Layer 5 of a small transformer language model trained on English Wikipedia (9 layers, counted from 0, width 128).
A neuron's activation on a vector x is GELU(weights . x), where the dot is the dot product.
The model reads these tokens: "\n" "===" "1" "9" "8" "7" "–" "1" "9" "9" "0" ":"

The vector x that enters this layer's MLP at each token. A number n stands for (n - 500) times 0.01.
0 "\n": 333 432 515 626 370 531 671 561 494 764 656 478 558 496 412 495 446 537 539 579 458 616 446 363 459 424 442 607 604 380 340 492 473 464 364 744 592 520 598 354 437 624 646 340 537 378 667 412 669 384 527 493 569 551 705 408 521 396 512 621 487 454 475 627 315 571 361 622 41 579 404 444 456 485 543 312 443 673 590 311 641 463 362 483 497 553 518 577 553 381 441 407 384 704 265 512 398 403 624 455 434 304 533 398 659 566 429 375 465 412 840 612 695 573 498 557 608 636 550 742 589 617 511 351 468 366 291 477
1 "===": 220 428 320 542 268 506 615 668 905 664 447 387 501 370 358 556 454 692 514 587 622 353 536 597 608 443 429 455 712 401 272 563 449 585 521 571 823 592 650 647 377 663 575 196 509 321 676 478 726 476 405 492 702 675 317 422 727 420 421 495 371 479 546 483 548 542 393 561 266 528 343 390 567 407 482 368 489 508 471 476 525 423 228 533 413 592 513 392 498 355 422 369 656 412 586 506 424 554 678 416 430 219 439 445 715 565 462 508 425 325 608 586 512 513 516 562 672 588 571 534 602 611 545 394 543 541 423 571
2 "1": 426 406 440 352 407 593 732 517 633 686 392 378 599 358 369 613 365 566 512 520 526 501 723 429 487 527 485 495 728 212 449 355 457 597 641 591 916 723 671 514 501 710 581 219 480 243 562 425 590 452 353 625 686 641 430 495 638 538 562 519 312 370 448 516 516 456 350 475 396 418 470 354 574 444 286 384 451 604 426 359 497 507 316 510 479 508 432 396 607 520 352 380 589 598 773 421 529 654 729 372 310 232 405 418 572 479 385 426 271 578 584 541 515 384 636 552 725 553 605 600 573 552 570 453 474 538 458 718
3 "9": 362 400 446 448 308 519 725 560 491 563 488 291 631 372 508 729 486 585 479 519 607 481 610 445 547 436 521 515 556 206 550 340 470 569 667 726 780 571 657 676 449 601 567 223 369 158 529 446 429 488 407 565 721 673 395 665 596 541 516 540 307 477 460 606 415 467 387 596 451 548 369 261 587 556 450 334 611 708 412 410 509 422 290 452 508 559 403 408 571 452 311 266 646 507 784 526 621 701 558 452 362 152 543 621 617 511 414 443 235 630 572 613 429 471 554 455 560 616 584 506 469 458 589 380 388 587 498 661
4 "8": 343 424 386 512 312 427 758 643 597 543 510 338 624 349 392 691 412 583 450 611 492 549 620 385 641 498 394 515 657 249 627 216 461 645 572 658 789 575 647 702 430 550 469 376 412 334 617 475 373 648 491 513 669 657 420 464 576 650 487 575 225 494 358 627 360 538 325 568 392 552 465 219 551 537 471 445 671 588 492 383 538 452 352 422 644 595 509 309 554 407 359 341 626 559 685 435 535 613 518 413 318 133 566 659 614 595 435 510 321 544 492 520 386 432 445 320 509 604 635 504 498 606 729 459 334 658 497 593
5 "7": 206 411 370 502 319 405 700 588 644 579 444 496 722 416 359 603 435 642 410 526 542 598 528 349 552 411 425 547 696 233 565 295 525 650 546 567 790 584 684 701 452 578 523 358 463 391 540 503 417 729 376 544 621 536 449 439 554 666 390 543 195 517 360 597 389 602 302 639 374 606 537 292 603 507 464 519 662 515 535 410 553 388 406 426 611 547 411 262 474 336 480 440 724 512 713 520 471 447 558 373 308 210 564 622 665 654 479 416 344 531 487 551 376 499 392 413 544 613 700 427 607 676 776 436 316 533 481 549
6 "–": 278 490 381 421 269 568 708 657 637 514 508 676 600 382 382 688 357 619 501 598 507 394 454 546 578 427 429 384 650 280 522 566 465 416 587 654 847 694 617 631 372 581 542 273 383 392 618 376 569 649 292 534 733 587 612 510 573 483 356 641 405 456 473 585 530 502 436 504 384 510 406 388 634 408 435 497 539 540 616 506 458 332 187 586 426 539 403 280 650 388 465 422 687 475 721 587 480 562 714 392 308 195 511 418 470 578 449 504 393 377 519 568 504 467 451 520 709 610 661 574 478 498 670 240 297 445 436 635
7 "1": 345 423 402 494 339 487 754 633 640 559 439 418 618 378 295 586 445 526 372 470 556 342 721 463 516 436 365 419 655 216 441 348 451 652 505 707 997 727 641 455 576 582 431 280 440 384 611 386 369 597 367 471 671 529 431 517 581 515 546 547 337 459 539 525 513 388 588 467 470 442 448 469 607 448 439 450 593 615 445 359 504 450 327 470 554 534 468 327 667 498 397 391 566 531 817 535 399 577 755 335 204 178 469 326 577 513 332 395 386 517 538 478 549 547 587 515 708 630 647 657 535 608 622 440 520 539 574 681
8 "9": 280 387 381 523 282 478 689 656 563 516 454 348 595 373 596 673 570 569 448 488 621 374 667 498 564 353 425 476 605 190 591 339 450 644 621 723 795 516 641 621 503 623 475 293 354 257 553 452 368 528 409 446 689 592 395 646 513 469 514 536 343 564 510 603 458 415 455 601 447 544 373 333 582 597 570 464 635 674 341 341 540 437 293 494 516 640 493 372 643 445 343 243 661 516 760 567 600 588 593 387 338 135 515 594 559 535 359 369 233 585 528 594 413 626 522 417 513 686 622 593 580 439 576 361 404 514 524 645
9 "9": 251 435 395 544 281 455 769 688 698 517 536 386 582 362 481 641 511 596 435 526 554 407 626 479 607 363 364 474 667 319 600 211 440 641 607 745 800 531 680 650 491 615 457 430 416 331 597 495 328 653 424 470 670 614 392 520 469 578 432 473 251 558 452 607 401 467 395 575 407 524 406 279 539 557 551 560 676 601 498 342 540 421 324 459 561 633 500 283 608 427 364 323 667 612 713 484 524 581 532 401 302 184 585 631 573 564 385 401 289 540 472 549 333 558 453 301 498 686 629 580 656 532 656 397 354 552 532 546
10 "0": 268 455 389 483 163 360 708 609 751 588 564 543 733 411 469 608 415 604 499 533 510 474 622 382 585 354 361 453 757 333 584 269 476 669 575 675 819 557 687 595 514 533 457 386 419 436 598 494 351 651 348 568 647 570 396 542 457 587 426 495 299 643 370 461 438 487 309 658 356 489 465 314 553 566 541 634 624 528 635 396 570 370 318 422 541 551 530 330 575 404 366 336 721 552 654 467 473 506 493 380 270 296 603 527 648 610 459 345 352 475 481 461 418 456 489 361 540 718 732 500 688 562 680 387 335 514 555 536
11 ":": 199 563 369 479 315 474 647 687 631 600 458 607 507 416 447 640 450 657 508 550 601 314 471 341 544 383 427 298 665 240 612 556 434 563 532 660 880 611 555 532 525 597 428 239 519 493 576 483 579 504 402 532 626 390 537 444 560 586 394 537 395 565 509 523 635 565 450 597 370 412 352 317 624 426 486 552 608 628 658 478 598 433 318 581 451 580 533 208 632 436 425 350 696 392 635 521 464 383 648 340 282 236 532 382 578 519 400 394 459 324 480 622 452 506 612 493 711 637 629 530 556 770 665 210 376 409 357 692

Each question shows the input weights of one neuron of the MLP. A number n stands for (n - 500) times 0.0014.

n490: 400 303 506 413 390 476 279 395 232 473 672 327 368 503 491 578 260 526 536 627 525 506 419 364 463 593 531 594 521 536 542 519 597 527 497 423 637 533 536 475 638 427 470 632 456 553 540 463 573 444 476 423 592 522 533 481 415 573 447 439 532 711 355 699 506 383 571 305 318 634 428 578 512 564 596 612 278 506 590 518 334 540 402 435 753 554 494 559 521 463 413 515 599 592 474 534 570 321 393 494 616 590 554 696 358 476 412 442 629 533 476 503 494 354 425 464 514 491 671 355 538 620 596 568 647 578 611 482
It fires most on token 4 "8"

n177: 494 652 625 553 340 485 384 341 422 339 491 346 418 290 358 653 515 497 503 601 384 281 563 497 386 487 599 506 533 586 543 415 548 488 391 582 494 323 387 615 545 435 518 678 690 648 587 406 630 632 549 557 588 369 509 557 364 433 538 331 483 563 297 552 494 563 696 546 494 583 494 564 542 417 564 534 516 630 339 409 525 491 354 369 503 503 411 491 589 613 340 601 331 449 588 338 475 557 536 473 463 624 638 439 587 193 478 406 585 497 555 548 490 571 534 645 375 515 649 583 368 417 628 560 610 516 645 421
On which token does it fire most, and how strongly? 7 "1", at about 0.16

n350: 451 462 642 261 337 673 379 373 425 401 563 509 471 348 345 571 647 513 630 473 552 391 564 485 413 427 503 311 535 500 601 660 540 441 429 512 582 423 382 554 374 644 500 714 424 442 551 546 548 467 482 643 650 383 571 485 488 302 436 440 551 488 488 533 421 388 620 443 597 503 361 445 442 470 385 432 633 551 541 624 488 630 632 394 525 346 438 592 500 636 473 509 491 599 497 527 593 540 408 538 393 631 662 519 416 503 384 648 400 488 417 635 714 366 589 560 397 509 613 583 315 463 562 448 516 540 436 768
On which three tokens does it fire most, strongest first? 6 "–", 3 "9", 2 "1"

n103: 494 453 500 358 530 350 538 503 518 478 459 422 479 629 457 580 628 511 519 423 549 611 478 347 613 538 562 560 342 495 519 514 577 598 489 482 617 569 466 570 614 370 497 579 671 615 530 590 791 437 484 659 600 567 462 637 535 439 639 443 449 463 355 505 402 383 671 549 521 436 567 575 228 575 588 599 426 486 534 448 452 568 486 396 548 428 356 529 513 355 440 410 446 632 658 519 408 428 398 500 454 536 417 480 586 449 452 579 383 564 454 472 500 374 513 513 513 503 547 471 377 416 266 524 458 564 428 564
It fires most on token 2 "1"

n204: 363 489 480 387 547 556 445 447 329 320 557 386 435 452 323 652 389 440 593 492 500 520 485 457 417 627 386 481 572 520 664 445 532 416 529 656 482 520 562 620 456 557 547 494 667 526 402 439 477 477 551 558 562 526 475 486 312 506 567 470 511 439 585 542 427 387 524 474 643 601 297 506 489 583 379 489 439 632 657 445 647 486 328 563 473 553 562 519 537 607 407 385 317 519 527 353 609 621 431 414 483 413 604 411 343 497 475 463 680 611 605 503 350 346 667 352 364 455 485 627 503 400 582 605 598 634 631 666
It fires most on token 3 "9"

n234: 538 420 480 598 432 500 477 407 456 540 423 526 416 449 563 525 587 584 449 624 535 427 428 569 517 558 623 445 542 590 446 367 663 458 394 422 589 655 690 486 497 523 383 423 475 503 497 381 725 367 548 465 627 289 426 494 557 609 506 623 476 380 517 463 383 289 691 454 492 546 531 602 497 506 461 421 434 254 497 434 709 638 466 468 553 629 463 371 322 422 483 536 590 458 646 368 440 615 395 555 309 576 511 544 459 389 520 572 441 622 514 614 359 375 446 688 492 424 535 511 453 462 433 577 622 666 488 593
Its two highest activations, in order, are on tokens 2 "1", 1 "==="

n169: 407 447 469 352 480 492 283 478 351 566 578 533 443 426 470 560 542 514 505 522 550 454 366 531 239 620 541 450 694 465 492 414 497 489 298 527 541 573 565 522 469 569 301 533 409 433 642 416 385 534 538 291 463 721 511 640 508 460 665 503 656 503 462 380 527 402 625 506 538 421 527 477 473 538 565 505 570 428 538 528 489 302 569 478 523 673 557 580 505 578 531 448 466 446 396 644 602 412 436 594 442 518 356 734 361 550 541 555 462 612 538 472 538 492 672 577 536 497 511 666 473 528 484 588 552 466 347 614
On which token does it fire most, and how strongly? 8 "9", at about 0.5

n357: 363 621 403 564 536 626 437 594 589 512 416 503 450 500 425 423 491 673 426 379 345 450 536 624 554 524 578 646 468 527 360 630 341 412 438 369 423 323 529 470 432 521 392 488 544 339 428 646 637 549 585 503 656 429 562 527 303 262 748 598 461 550 542 580 676 517 697 338 579 563 524 521 477 515 524 586 545 599 642 491 636 488 575 572 370 417 272 465 512 370 467 556 477 480 412 497 566 426 581 780 470 443 559 661 439 533 467 458 506 399 577 380 472 494 482 297 576 515 439 420 402 379 538 471 431 635 423 662
Its two highest activations, in order, are on tokens 1 "===", 6 "–"

n211: 518 511 574 615 613 665 406 721 362 552 406 488 595 573 506 520 553 442 431 500 562 577 580 459 494 444 520 478 466 342 512 364 640 468 346 417 406 543 649 491 782 597 548 647 406 438 462 601 410 473 463 527 445 464 503 435 497 464 553 503 648 446 541 448 449 480 486 468 297 389 266 608 692 643 650 437 597 348 401 680 344 550 582 618 636 355 422 461 656 562 331 411 489 472 456 521 450 356 495 287 346 545 460 576 650 415 413 441 549 529 581 401 565 517 564 494 459 529 601 405 384 518 428 576 543 503 540 635
On which token does it fire most, and how strongly? 7 "1", at about 1.3

n435: 414 584 585 604 514 360 484 316 356 640 387 546 482 519 550 543 562 490 622 500 494 708 693 560 435 330 363 533 621 515 577 497 595 561 468 473 377 454 445 397 513 790 461 669 382 516 519 519 605 538 338 487 635 427 327 519 376 359 462 582 509 503 491 420 403 572 543 491 570 364 472 615 446 469 380 608 607 640 507 387 509 535 559 651 390 407 522 515 534 440 440 451 548 452 656 491 382 618 444 306 416 539 617 800 299 618 589 381 488 438 590 548 621 494 411 376 462 327 417 552 446 516 604 771 448 691 437 356
On which token does it fire most, and how strongly? 9 "9", at about 0.43

n273: 364 500 393 459 485 558 522 428 707 589 568 592 417 581 549 495 379 383 393 530 511 583 334 596 600 494 533 526 524 529 535 624 464 495 500 582 413 529 444 612 478 399 492 514 431 415 462 627 546 641 586 497 431 606 589 643 595 618 275 497 628 376 430 739 550 508 601 552 442 650 672 394 450 616 610 481 601 348 491 445 374 495 454 544 390 430 559 416 492 538 473 537 542 360 377 593 484 517 371 492 549 430 471 441 516 538 298 467 591 597 549 489 514 454 521 616 536 519 392 342 461 539 272 471 528 381 373 564
On which three tokens does it fire most, strongest first? 6 "–", 1 "===", 0 "\n"

n229: 630 487 598 463 451 579 444 399 527 314 374 569 705 412 456 451 492 517 434 484 542 486 472 464 392 402 431 622 508 563 461 424 650 525 532 633 551 325 497 478 506 422 514 478 516 582 450 486 666 489 421 522 453 357 506 387 541 394 590 599 388 432 528 549 685 529 456 428 329 569 577 483 419 403 363 599 539 517 368 469 635 452 366 690 670 380 560 521 448 393 570 631 444 497 508 631 564 474 405 570 439 336 571 667 524 511 533 553 473 649 624 529 287 619 492 541 549 517 588 284 280 586 415 629 480 534 515 495
Its two highest activations, in order, are on tokens 5 "7", 4 "8"

n121: 642 495 341 323 520 521 536 594 476 394 648 530 543 451 410 339 368 594 497 513 558 487 417 577 486 608 530 542 527 543 414 467 561 243 497 601 365 516 545 590 433 391 508 470 579 431 407 597 495 735 428 420 593 340 568 536 489 621 486 603 508 627 432 363 503 526 515 519 529 606 578 427 640 508 422 462 376 636 558 508 532 624 360 486 494 584 349 631 432 506 323 497 503 296 320 615 440 475 566 320 467 453 489 441 471 462 489 530 540 538 627 673 483 495 481 573 419 635 478 479 445 520 425 693 548 553 564 484
Its two highest activations, in order, are on tokens 6 "–", 0 "\n"

n438: 471 542 465 456 684 656 576 482 554 251 422 488 451 366 628 620 488 752 521 500 376 534 427 513 500 437 541 342 345 426 528 468 570 528 448 610 557 466 485 437 539 613 640 516 455 598 497 848 621 665 531 598 341 388 463 560 428 619 645 598 679 436 432 383 372 353 509 528 576 342 571 257 488 572 411 506 424 472 460 658 401 604 368 610 607 497 432 620 667 491 614 555 524 503 403 365 444 413 576 418 478 557 482 574 382 216 423 519 571 450 599 423 467 348 395 624 532 701 573 386 527 477 494 515 370 462 377 491
It fires most on token 11 ":"

n45: 367 593 486 351 651 519 460 600 508 452 585 633 517 545 520 626 476 485 600 564 664 648 517 506 520 477 418 451 597 466 354 577 590 645 447 445 495 497 222 693 520 421 398 389 467 345 563 374 446 578 656 580 473 433 531 402 548 254 466 527 647 624 598 548 517 486 526 537 594 449 548 480 574 435 511 475 406 381 500 560 500 489 480 460 647 558 472 527 323 520 623 433 565 530 380 531 259 369 385 461 404 365 581 626 481 509 559 463 492 317 421 453 554 475 570 404 288 581 488 545 645 579 419 527 541 315 488 556
It fires most on token 11 ":"

n463: 497 482 579 372 522 413 538 633 440 597 468 588 519 454 605 359 393 627 497 418 421 569 590 726 366 568 406 521 416 524 415 552 470 495 264 639 409 450 592 595 622 411 358 416 414 492 617 563 527 563 341 598 525 658 628 503 508 525 446 359 492 335 444 452 484 585 545 669 503 426 529 417 432 575 476 447 505 430 631 473 287 524 405 562 578 630 553 415 393 622 364 479 479 479 360 573 360 544 406 458 597 575 524 455 399 573 532 587 524 604 457 605 452 460 668 489 425 495 505 516 469 572 651 490 537 354 612 458
On which three tokens does it fire most, strongest first? 10 "0", 0 "\n", 6 "–"

n212: 681 445 481 483 452 391 456 487 492 467 607 644 538 383 451 481 588 574 623 570 660 366 580 360 592 442 465 487 574 540 416 390 600 446 472 558 282 393 438 527 553 467 476 442 497 434 453 506 443 528 393 431 482 450 568 328 538 410 561 646 472 638 659 527 497 618 642 590 516 388 422 587 405 603 519 430 552 454 460 500 435 478 588 440 379 646 325 558 557 456 373 363 362 468 580 344 470 497 390 614 541 620 573 554 511 383 459 511 567 616 606 399 276 543 575 416 579 592 503 691 376 390 540 455 628 422 596 481
It fires most on token 8 "9"

n37: 615 678 536 553 523 613 444 473 407 426 572 720 497 407 376 418 432 555 345 519 402 405 312 514 582 427 387 624 616 522 590 458 579 668 546 470 432 508 440 600 577 459 422 614 441 453 633 584 668 528 486 668 492 259 399 461 533 548 433 558 490 532 525 612 438 497 500 453 543 437 568 562 460 566 522 334 556 536 415 419 495 508 591 400 480 446 533 466 347 714 280 354 484 411 404 572 467 494 505 473 423 513 660 409 654 406 317 461 375 555 557 469 526 552 606 569 595 582 503 476 335 571 467 540 431 489 635 400
On which token does it fire most, and how strongly? 7 "1", at about 0.15

n102: 553 483 340 579 455 463 544 491 719 483 358 489 543 354 279 631 549 267 466 560 421 466 632 552 468 316 503 624 306 406 489 404 361 562 482 315 553 526 514 538 500 445 567 514 396 482 407 488 583 412 562 520 473 530 469 403 514 506 570 388 383 407 506 540 604 414 471 653 531 678 608 580 414 486 554 682 483 523 686 389 372 450 668 640 437 536 463 655 414 593 509 511 313 503 603 451 520 619 521 607 477 544 582 470 492 615 574 659 443 489 406 527 606 331 568 552 473 374 471 412 403 491 565 511 518 479 528 775
On which token does it fire most, and how strongly? 2 "1", at about 1.6

n154: 556 675 308 488 535 523 398 429 483 491 335 641 426 494 391 639 669 551 483 557 661 497 611 465 313 412 463 666 402 665 354 410 367 472 452 475 577 514 288 462 476 644 402 552 433 205 456 389 704 436 483 453 448 544 583 602 466 473 558 539 608 567 663 546 477 461 564 512 523 451 511 385 358 615 656 585 579 555 466 619 386 503 526 369 569 577 546 489 451 581 331 509 500 503 437 616 523 613 570 522 500 495 506 425 542 506 446 428 452 474 351 598 682 563 736 563 438 409 597 497 378 488 460 469 362 627 543 458
It fires most on token 8 "9"

n252: 473 682 413 530 576 561 340 428 510 559 557 592 510 470 263 549 466 438 559 582 369 646 473 527 576 497 579 614 594 549 425 687 290 536 657 581 512 490 513 384 534 583 342 680 532 440 527 497 540 456 601 430 503 418 352 517 619 685 396 451 422 568 759 425 461 557 666 407 387 415 438 700 474 282 510 565 587 662 591 353 654 600 380 373 603 469 552 455 438 380 570 399 358 481 444 510 616 377 467 458 431 481 507 479 615 550 425 557 471 316 497 503 235 184 330 599 679 615 409 474 519 678 193 513 745 517 500 467
It fires most on token 1 "==="

n254: 344 428 473 354 557 500 441 479 448 449 503 444 445 351 649 421 465 587 534 526 619 382 582 616 559 402 495 474 471 347 471 576 609 471 483 380 424 569 426 567 494 524 583 309 461 421 487 470 468 440 497 294 401 451 452 459 399 550 533 582 384 516 556 540 552 438 565 444 510 658 518 390 430 553 452 487 578 430 407 659 450 605 487 468 572 649 593 464 415 584 530 482 436 464 457 629 658 442 348 591 476 559 695 483 386 535 553 457 416 604 686 654 596 548 593 657 470 635 672 468 490 431 495 503 754 350 480 429
On which token does it fire most, and how strongly? 8 "9", at about 2

n323: 385 607 350 661 465 666 522 447 380 597 375 583 439 293 648 497 541 542 534 596 462 428 374 508 567 538 489 572 645 651 321 478 541 376 417 384 567 476 458 576 361 565 474 584 510 549 549 421 484 579 617 361 472 375 548 339 511 483 456 670 599 532 468 577 534 518 445 670 561 556 457 470 537 554 545 593 497 554 511 530 321 729 446 467 355 442 532 458 495 326 484 479 467 511 447 389 629 503 476 466 581 528 487 363 536 373 505 503 495 602 358 547 523 497 377 454 515 572 409 378 680 442 545 375 635 594 609 458
It fires most on token 1 "==="